Layer 2 of a small transformer language model trained on English Wikipedia (13 layers, counted from 0, width 128).
A neuron's activation on a vector x is SiLU(gate . x) times (in . x), where the dot is the dot product.

Input weights of the MLP neurons that the questions are about. A number n stands for (n - 128) times 0.006.
n47 gate: 158, 158, 93, 161, 129, 133, 123, 124, 129, 35, 152, 165, 47, 192, 86, 123, 107, 158, 204, 103, 176, 175, 114, 129, 146, 136, 70, 123, 62, 124, 94, 94, 155, 191, 115, 248, 59, 83, 183, 197, 105, 74, 198, 116, 152, 149, 95, 120, 147, 138, 188, 20, 98, 83, 183, 115, 107, 124, 201, 169, 102, 172, 153, 120, 118, 95, 164, 157, 169, 84, 143, 53, 235, 48, 124, 103, 91, 142, 157, 176, 125, 120, 108, 94, 110, 144, 65, 204, 188, 74, 142, 129, 97, 135, 175, 91, 111, 11, 91, 96, 170, 118, 138, 135, 132, 59, 94, 163, 189, 136, 174, 191, 134, 140, 120, 222, 190, 155, 104, 62, 133, 150, 127, 108, 120, 77, 54, 108
n85 gate: 114, 181, 133, 147, 136, 164, 125, 173, 63, 97, 168, 112, 118, 97, 191, 106, 114, 31, 163, 127, 157, 105, 144, 86, 80, 132, 96, 123, 136, 104, 165, 151, 148, 77, 114, 126, 146, 113, 132, 103, 96, 102, 110, 146, 78, 143, 92, 115, 132, 111, 170, 137, 156, 69, 110, 126, 91, 170, 117, 177, 102, 124, 90, 110, 149, 136, 114, 139, 164, 135, 110, 118, 172, 128, 185, 158, 105, 111, 92, 133, 123, 120, 148, 86, 154, 136, 59, 103, 98, 89, 110, 113, 141, 95, 161, 101, 118, 155, 121, 143, 127, 113, 158, 139, 108, 166, 105, 153, 119, 120, 80, 115, 83, 176, 107, 100, 120, 87, 183, 115, 94, 72, 98, 140, 141, 117, 80, 110
n157 gate: 141, 118, 145, 178, 146, 119, 128, 116, 118, 141, 116, 93, 190, 168, 168, 141, 122, 92, 159, 135, 194, 158, 102, 143, 77, 80, 175, 148, 183, 123, 84, 141, 109, 139, 125, 147, 111, 144, 128, 149, 159, 96, 119, 155, 162, 127, 140, 141, 167, 169, 91, 132, 130, 161, 79, 165, 112, 86, 118, 150, 77, 116, 194, 109, 136, 168, 187, 126, 173, 139, 140, 86, 94, 133, 79, 110, 157, 140, 99, 135, 189, 122, 112, 90, 143, 172, 82, 145, 77, 140, 104, 87, 174, 102, 143, 96, 132, 134, 69, 153, 114, 73, 145, 53, 103, 127, 135, 142, 109, 171, 111, 131, 115, 145, 106, 166, 143, 136, 174, 87, 158, 172, 93, 136, 129, 117, 97, 126
n231 gate: 107, 155, 155, 118, 151, 123, 99, 199, 107, 148, 108, 181, 97, 79, 80, 97, 123, 144, 167, 177, 86, 118, 130, 156, 175, 99, 100, 133, 91, 125, 147, 109, 117, 121, 161, 112, 89, 102, 140, 100, 147, 107, 111, 110, 143, 141, 103, 117, 105, 156, 134, 129, 149, 86, 144, 75, 114, 147, 147, 105, 55, 170, 62, 110, 94, 118, 137, 119, 76, 167, 133, 154, 177, 107, 138, 116, 149, 165, 108, 128, 112, 169, 168, 169, 100, 72, 150, 210, 157, 128, 135, 158, 141, 100, 120, 162, 157, 87, 137, 137, 110, 147, 100, 199, 106, 126, 110, 141, 119, 96, 115, 136, 131, 185, 89, 118, 108, 88, 111, 140, 99, 90, 111, 164, 148, 101, 114, 123
n254 gate: 183, 168, 119, 97, 94, 151, 101, 165, 144, 137, 160, 147, 158, 118, 103, 162, 104, 148, 162, 138, 116, 130, 85, 111, 85, 134, 101, 91, 136, 86, 180, 163, 121, 143, 139, 140, 130, 106, 150, 150, 84, 132, 155, 146, 70, 118, 146, 128, 83, 98, 106, 146, 141, 126, 134, 158, 173, 128, 179, 129, 126, 101, 152, 134, 89, 108, 90, 121, 165, 111, 147, 157, 118, 154, 126, 123, 134, 143, 152, 135, 183, 135, 107, 91, 144, 110, 130, 126, 164, 129, 150, 111, 130, 115, 70, 155, 149, 104, 130, 112, 66, 152, 138, 162, 113, 127, 142, 116, 88, 125, 89, 186, 111, 139, 111, 129, 91, 119, 153, 90, 90, 84, 125, 123, 74, 97, 104, 78
n47 in: 123, 167, 121, 172, 123, 128, 139, 121, 117, 120, 86, 150, 49, 124, 83, 147, 60, 140, 116, 102, 144, 137, 171, 171, 158, 171, 55, 115, 71, 150, 156, 103, 113, 150, 134, 128, 84, 123, 123, 177, 145, 63, 173, 111, 110, 198, 7, 127, 163, 86, 167, 98, 180, 75, 147, 127, 154, 97, 202, 96, 106, 153, 128, 100, 121, 83, 196, 102, 139, 124, 152, 168, 221, 87, 126, 70, 101, 105, 90, 211, 101, 133, 232, 30, 90, 171, 90, 202, 129, 145, 158, 170, 160, 123, 157, 128, 75, 82, 95, 145, 226, 148, 136, 153, 112, 102, 124, 169, 129, 114, 180, 183, 97, 173, 105, 190, 202, 148, 72, 84, 118, 162, 115, 184, 77, 79, 121, 89
n85 in: 124, 129, 143, 98, 103, 109, 133, 173, 78, 89, 174, 121, 87, 112, 191, 84, 159, 90, 161, 158, 124, 79, 133, 108, 141, 137, 78, 113, 85, 122, 149, 156, 66, 15, 88, 106, 137, 164, 126, 130, 91, 129, 114, 154, 115, 225, 121, 130, 64, 101, 149, 143, 131, 51, 117, 117, 53, 135, 76, 176, 128, 143, 109, 138, 166, 140, 138, 124, 126, 182, 100, 151, 165, 143, 171, 171, 116, 64, 121, 94, 85, 150, 129, 97, 153, 193, 98, 112, 130, 117, 116, 154, 167, 118, 112, 119, 147, 125, 131, 146, 141, 100, 124, 187, 148, 153, 114, 94, 121, 55, 94, 96, 98, 128, 90, 89, 112, 119, 167, 137, 138, 89, 105, 114, 158, 165, 94, 134
n157 in: 139, 144, 113, 166, 124, 125, 160, 106, 105, 140, 82, 104, 139, 150, 139, 130, 121, 128, 125, 129, 210, 94, 84, 127, 105, 58, 146, 114, 172, 136, 117, 139, 106, 132, 108, 145, 78, 119, 95, 149, 148, 109, 105, 139, 149, 109, 121, 176, 172, 161, 121, 95, 132, 158, 93, 151, 98, 105, 143, 142, 77, 128, 142, 113, 120, 143, 174, 114, 133, 181, 106, 72, 104, 138, 86, 93, 153, 130, 115, 161, 106, 119, 125, 104, 135, 165, 98, 119, 73, 147, 156, 141, 212, 121, 104, 150, 159, 133, 75, 82, 121, 148, 106, 105, 100, 99, 135, 134, 130, 136, 107, 116, 130, 123, 117, 149, 147, 130, 167, 85, 147, 137, 63, 135, 115, 136, 114, 113
n231 in: 141, 123, 146, 158, 85, 99, 135, 145, 157, 130, 179, 139, 140, 179, 70, 109, 142, 132, 93, 127, 172, 118, 46, 152, 120, 129, 141, 154, 151, 102, 159, 142, 130, 140, 154, 89, 176, 151, 117, 87, 136, 102, 154, 123, 86, 150, 114, 115, 125, 126, 120, 153, 108, 142, 105, 168, 120, 131, 134, 91, 161, 108, 120, 171, 176, 112, 121, 155, 46, 78, 69, 96, 158, 94, 68, 123, 96, 137, 112, 188, 179, 187, 114, 87, 77, 109, 161, 172, 128, 167, 170, 138, 95, 86, 134, 127, 89, 99, 139, 174, 71, 148, 131, 128, 170, 140, 124, 177, 150, 127, 104, 141, 148, 137, 116, 88, 99, 134, 98, 129, 86, 139, 171, 106, 148, 132, 156, 109
n254 in: 145, 186, 184, 102, 74, 177, 135, 164, 154, 159, 163, 141, 140, 121, 95, 152, 95, 95, 140, 108, 85, 111, 160, 82, 111, 130, 73, 91, 148, 111, 156, 118, 96, 126, 101, 99, 142, 131, 100, 141, 76, 139, 147, 105, 147, 144, 130, 111, 116, 124, 92, 188, 123, 125, 105, 97, 175, 136, 190, 136, 96, 99, 139, 153, 107, 154, 105, 149, 129, 130, 165, 202, 122, 148, 135, 143, 172, 134, 165, 116, 158, 124, 143, 100, 207, 127, 73, 99, 184, 123, 137, 161, 128, 162, 95, 161, 182, 105, 151, 146, 141, 178, 127, 147, 113, 104, 171, 121, 98, 142, 99, 126, 93, 162, 122, 137, 143, 110, 102, 158, 119, 53, 161, 154, 71, 152, 154, 78

Each question shows a token from some text and the vector x that enters the MLP there. A number n stands for (n - 128) times 0.02.

" Best": 135, 124, 116, 141, 124, 130, 106, 106, 134, 120, 136, 114, 119, 121, 80, 148, 141, 151, 105, 146, 102, 140, 126, 103, 161, 134, 142, 146, 114, 125, 121, 136, 110, 110, 140, 123, 115, 125, 119, 107, 145, 133, 106, 134, 129, 99, 131, 137, 133, 134, 122, 143, 125, 122, 129, 85, 115, 115, 142, 87, 149, 134, 127, 143, 158, 138, 130, 149, 130, 115, 143, 137, 172, 135, 138, 133, 128, 113, 134, 143, 118, 135, 146, 128, 135, 162, 133, 127, 123, 159, 121, 108, 119, 106, 132, 119, 91, 179, 125, 125, 117, 108, 109, 114, 138, 134, 129, 125, 131, 134, 116, 105, 121, 151, 156, 122, 129, 125, 118, 164, 127, 130, 120, 128, 136, 116, 143, 146
Which three neurons fire most, strongest first? n157, n254, n85

"ul": 145, 114, 132, 124, 144, 117, 105, 127, 149, 135, 108, 140, 145, 133, 103, 111, 94, 121, 131, 123, 122, 140, 182, 129, 173, 153, 128, 141, 159, 111, 135, 110, 120, 111, 109, 133, 128, 141, 114, 132, 127, 150, 117, 130, 132, 94, 131, 121, 129, 133, 132, 113, 120, 149, 117, 122, 136, 109, 110, 121, 143, 145, 137, 119, 104, 149, 137, 129, 113, 162, 108, 117, 167, 114, 132, 124, 134, 106, 116, 129, 113, 121, 112, 137, 134, 144, 119, 131, 103, 130, 152, 141, 128, 104, 134, 140, 135, 200, 126, 133, 128, 141, 110, 148, 138, 118, 140, 127, 135, 169, 124, 131, 119, 127, 120, 105, 138, 143, 139, 153, 124, 143, 136, 93, 142, 133, 118, 124
Which three neurons fire most, strongest first? n47, n254, n85

" 1999": 174, 159, 129, 139, 140, 135, 133, 97, 140, 105, 116, 126, 158, 123, 100, 152, 127, 156, 124, 130, 128, 123, 140, 134, 134, 130, 151, 153, 123, 132, 147, 105, 76, 108, 119, 129, 123, 138, 126, 103, 131, 129, 122, 153, 130, 104, 127, 125, 119, 127, 98, 104, 128, 147, 133, 110, 125, 135, 134, 114, 132, 130, 115, 138, 127, 112, 130, 110, 157, 134, 140, 129, 144, 140, 123, 140, 120, 108, 141, 105, 131, 125, 147, 129, 151, 122, 112, 96, 129, 125, 124, 122, 111, 118, 127, 125, 147, 158, 116, 133, 128, 140, 124, 113, 131, 139, 130, 136, 105, 139, 123, 115, 97, 122, 113, 108, 142, 154, 127, 145, 132, 125, 82, 135, 145, 167, 108, 137
Which neuron fires most, and how strongly? n231, at about 0.3

" ·": 161, 135, 162, 151, 126, 119, 116, 124, 114, 128, 110, 112, 135, 122, 94, 130, 124, 150, 112, 115, 115, 138, 134, 122, 149, 129, 131, 147, 133, 136, 133, 130, 115, 121, 108, 124, 154, 131, 128, 138, 130, 156, 94, 142, 124, 111, 130, 111, 110, 114, 103, 127, 119, 101, 124, 98, 127, 129, 140, 128, 136, 128, 145, 126, 114, 113, 132, 120, 117, 126, 130, 147, 148, 138, 128, 117, 139, 106, 150, 123, 141, 126, 113, 149, 155, 114, 174, 130, 107, 123, 115, 134, 132, 122, 143, 125, 122, 169, 130, 140, 107, 140, 123, 155, 151, 152, 123, 137, 123, 138, 134, 127, 115, 85, 126, 147, 114, 117, 161, 177, 132, 114, 93, 128, 143, 134, 139, 125
Which of these neurons fires most? n47

"ography==": 164, 176, 138, 125, 106, 129, 115, 98, 158, 142, 129, 122, 125, 125, 118, 126, 142, 137, 138, 118, 108, 175, 156, 99, 128, 122, 126, 124, 124, 155, 122, 132, 89, 96, 131, 131, 137, 141, 121, 112, 133, 140, 97, 120, 140, 155, 139, 127, 119, 123, 128, 148, 108, 128, 144, 127, 143, 125, 114, 117, 133, 127, 116, 147, 109, 141, 161, 115, 132, 106, 125, 152, 169, 136, 135, 124, 137, 144, 116, 107, 118, 130, 94, 110, 161, 157, 129, 138, 113, 129, 129, 114, 139, 98, 146, 105, 131, 160, 125, 127, 140, 122, 127, 141, 121, 143, 124, 136, 125, 134, 124, 133, 106, 120, 126, 129, 140, 147, 141, 127, 134, 127, 97, 126, 128, 120, 129, 149
Which of these neurons fires most? n85

" engine": 131, 118, 146, 136, 123, 128, 149, 107, 119, 122, 119, 112, 122, 135, 117, 155, 145, 117, 131, 129, 118, 120, 101, 115, 144, 119, 119, 146, 139, 140, 173, 122, 129, 122, 123, 105, 119, 105, 112, 119, 125, 134, 122, 132, 149, 106, 127, 130, 122, 112, 118, 153, 135, 129, 98, 122, 123, 137, 99, 127, 118, 135, 119, 125, 97, 122, 116, 146, 118, 115, 135, 119, 209, 128, 118, 133, 140, 123, 136, 146, 159, 140, 114, 110, 138, 155, 120, 114, 107, 121, 121, 132, 139, 123, 123, 141, 170, 141, 97, 132, 115, 128, 138, 133, 139, 122, 120, 120, 127, 143, 139, 109, 137, 93, 124, 122, 128, 157, 134, 155, 131, 125, 119, 140, 152, 132, 136, 149
Which three neurons fire most, strongest first? n47, n157, n85

" of": 170, 164, 135, 114, 129, 126, 119, 91, 135, 119, 142, 132, 137, 137, 76, 141, 130, 123, 132, 129, 119, 129, 143, 123, 157, 123, 125, 150, 111, 111, 110, 133, 110, 135, 115, 118, 126, 124, 117, 116, 137, 138, 129, 134, 141, 109, 129, 126, 129, 129, 141, 137, 129, 135, 131, 101, 125, 132, 116, 135, 149, 123, 134, 134, 128, 103, 132, 132, 131, 130, 145, 146, 184, 118, 131, 125, 133, 126, 98, 140, 128, 144, 137, 126, 153, 147, 151, 136, 105, 140, 163, 118, 120, 123, 137, 133, 144, 144, 124, 126, 117, 137, 121, 141, 140, 124, 135, 119, 137, 146, 131, 90, 100, 128, 119, 116, 138, 148, 138, 142, 140, 82, 128, 139, 146, 142, 119, 118
Which of these neurons fires most? n231

"18": 168, 146, 148, 153, 147, 106, 118, 138, 126, 114, 121, 158, 148, 120, 98, 145, 99, 124, 139, 134, 130, 143, 148, 126, 153, 125, 125, 147, 140, 145, 163, 147, 126, 88, 116, 110, 134, 116, 137, 103, 129, 150, 127, 154, 135, 113, 131, 140, 140, 124, 85, 124, 129, 135, 133, 107, 123, 127, 139, 115, 124, 121, 147, 118, 129, 121, 130, 93, 124, 139, 135, 124, 143, 138, 138, 119, 110, 105, 132, 141, 129, 121, 129, 126, 152, 154, 142, 122, 135, 156, 107, 136, 116, 114, 100, 136, 150, 137, 139, 139, 106, 135, 137, 120, 129, 118, 129, 125, 112, 151, 118, 143, 116, 99, 116, 106, 128, 148, 135, 171, 135, 125, 102, 134, 146, 123, 121, 139
Which of these neurons fires most? n254

" program": 153, 107, 135, 126, 151, 141, 139, 95, 120, 119, 124, 120, 98, 152, 95, 160, 130, 145, 137, 141, 91, 75, 139, 113, 184, 131, 157, 111, 133, 141, 132, 144, 138, 140, 109, 140, 111, 124, 112, 129, 124, 141, 115, 152, 131, 144, 143, 118, 127, 141, 110, 119, 132, 142, 108, 134, 128, 119, 125, 127, 117, 123, 126, 122, 124, 123, 118, 121, 123, 122, 121, 132, 212, 114, 120, 110, 124, 132, 130, 123, 124, 127, 140, 121, 170, 120, 112, 126, 117, 133, 131, 125, 113, 123, 132, 147, 159, 137, 97, 122, 142, 113, 126, 124, 125, 111, 130, 144, 117, 123, 124, 124, 122, 134, 144, 118, 126, 147, 131, 139, 123, 126, 136, 147, 137, 138, 135, 137
Which neuron fires most, and how strongly? n47, at about 0.41

"_{": 183, 85, 137, 135, 116, 128, 146, 117, 138, 127, 99, 125, 121, 139, 95, 130, 117, 133, 124, 139, 124, 144, 154, 106, 146, 127, 137, 130, 132, 117, 174, 134, 125, 117, 104, 141, 150, 132, 127, 123, 152, 160, 130, 126, 141, 104, 140, 148, 116, 138, 114, 110, 132, 131, 128, 115, 133, 108, 113, 97, 135, 142, 129, 129, 138, 117, 136, 132, 128, 109, 108, 108, 128, 136, 144, 129, 120, 128, 143, 106, 144, 128, 146, 104, 166, 126, 143, 113, 108, 122, 141, 158, 124, 136, 139, 131, 130, 161, 119, 129, 132, 153, 111, 134, 144, 123, 132, 128, 117, 163, 133, 139, 121, 116, 148, 109, 144, 127, 147, 136, 123, 116, 147, 106, 147, 135, 116, 146
The two highest activations, in order: n47, n85

"ite": 159, 140, 137, 127, 110, 128, 85, 92, 160, 114, 118, 139, 118, 123, 89, 133, 118, 121, 135, 136, 122, 123, 116, 121, 175, 129, 144, 145, 122, 110, 159, 123, 120, 122, 114, 108, 110, 136, 117, 119, 125, 125, 124, 143, 123, 113, 130, 131, 140, 112, 135, 139, 116, 141, 128, 106, 124, 150, 115, 130, 122, 121, 140, 124, 101, 153, 125, 112, 127, 119, 111, 114, 174, 130, 150, 143, 114, 121, 116, 118, 125, 123, 120, 123, 156, 150, 114, 146, 118, 136, 120, 132, 125, 134, 134, 116, 138, 162, 134, 131, 112, 132, 138, 153, 145, 117, 135, 138, 133, 148, 127, 159, 103, 128, 118, 128, 128, 168, 104, 200, 139, 124, 137, 134, 136, 166, 112, 152
Which neuron fires most, and how strongly? n157, at about 0.24

"imated": 136, 130, 133, 141, 115, 114, 108, 89, 154, 126, 123, 115, 127, 120, 86, 136, 144, 143, 130, 113, 103, 123, 131, 115, 176, 118, 132, 156, 117, 120, 114, 171, 124, 106, 136, 107, 109, 131, 116, 133, 155, 135, 125, 126, 133, 104, 134, 137, 121, 160, 121, 158, 136, 138, 115, 106, 119, 128, 117, 86, 140, 120, 108, 131, 131, 123, 135, 106, 138, 121, 126, 115, 184, 132, 128, 130, 124, 130, 123, 139, 133, 135, 122, 129, 136, 131, 129, 136, 129, 166, 135, 111, 110, 114, 136, 125, 128, 156, 121, 126, 122, 133, 116, 150, 130, 137, 116, 115, 114, 137, 115, 105, 101, 169, 125, 120, 124, 139, 111, 178, 145, 123, 116, 150, 140, 155, 142, 126
Which of these neurons fires most? n231

" company": 126, 119, 131, 134, 118, 124, 132, 84, 123, 146, 106, 125, 120, 135, 76, 150, 148, 126, 129, 142, 122, 119, 114, 114, 157, 122, 130, 132, 134, 125, 147, 116, 107, 126, 135, 113, 114, 106, 126, 126, 165, 151, 101, 131, 136, 144, 152, 112, 134, 123, 132, 128, 119, 157, 121, 123, 126, 130, 92, 119, 136, 115, 112, 127, 123, 100, 113, 126, 131, 124, 126, 119, 222, 116, 133, 133, 140, 115, 118, 134, 140, 111, 138, 142, 154, 128, 113, 129, 123, 149, 132, 132, 114, 125, 147, 136, 170, 108, 98, 135, 118, 130, 133, 152, 124, 118, 120, 118, 118, 130, 138, 139, 117, 109, 135, 110, 138, 143, 134, 151, 138, 115, 116, 130, 151, 145, 126, 147
Which of these neurons fires most? n231

" space": 154, 117, 110, 149, 116, 127, 119, 89, 143, 113, 133, 111, 130, 155, 107, 145, 163, 134, 134, 136, 120, 97, 117, 131, 166, 137, 133, 142, 145, 130, 151, 147, 86, 141, 115, 108, 95, 135, 117, 114, 144, 132, 120, 132, 138, 116, 134, 132, 126, 129, 128, 119, 109, 142, 107, 137, 138, 117, 131, 138, 128, 126, 130, 140, 119, 89, 143, 134, 111, 117, 121, 108, 201, 130, 144, 129, 117, 113, 126, 108, 126, 116, 130, 120, 139, 144, 112, 134, 101, 150, 126, 133, 127, 118, 115, 133, 126, 162, 122, 125, 122, 130, 127, 106, 153, 104, 127, 142, 139, 151, 122, 97, 108, 123, 119, 133, 135, 128, 136, 169, 117, 132, 126, 139, 151, 155, 142, 131
Which neuron fires most, and how strongly? n157, at about 0.21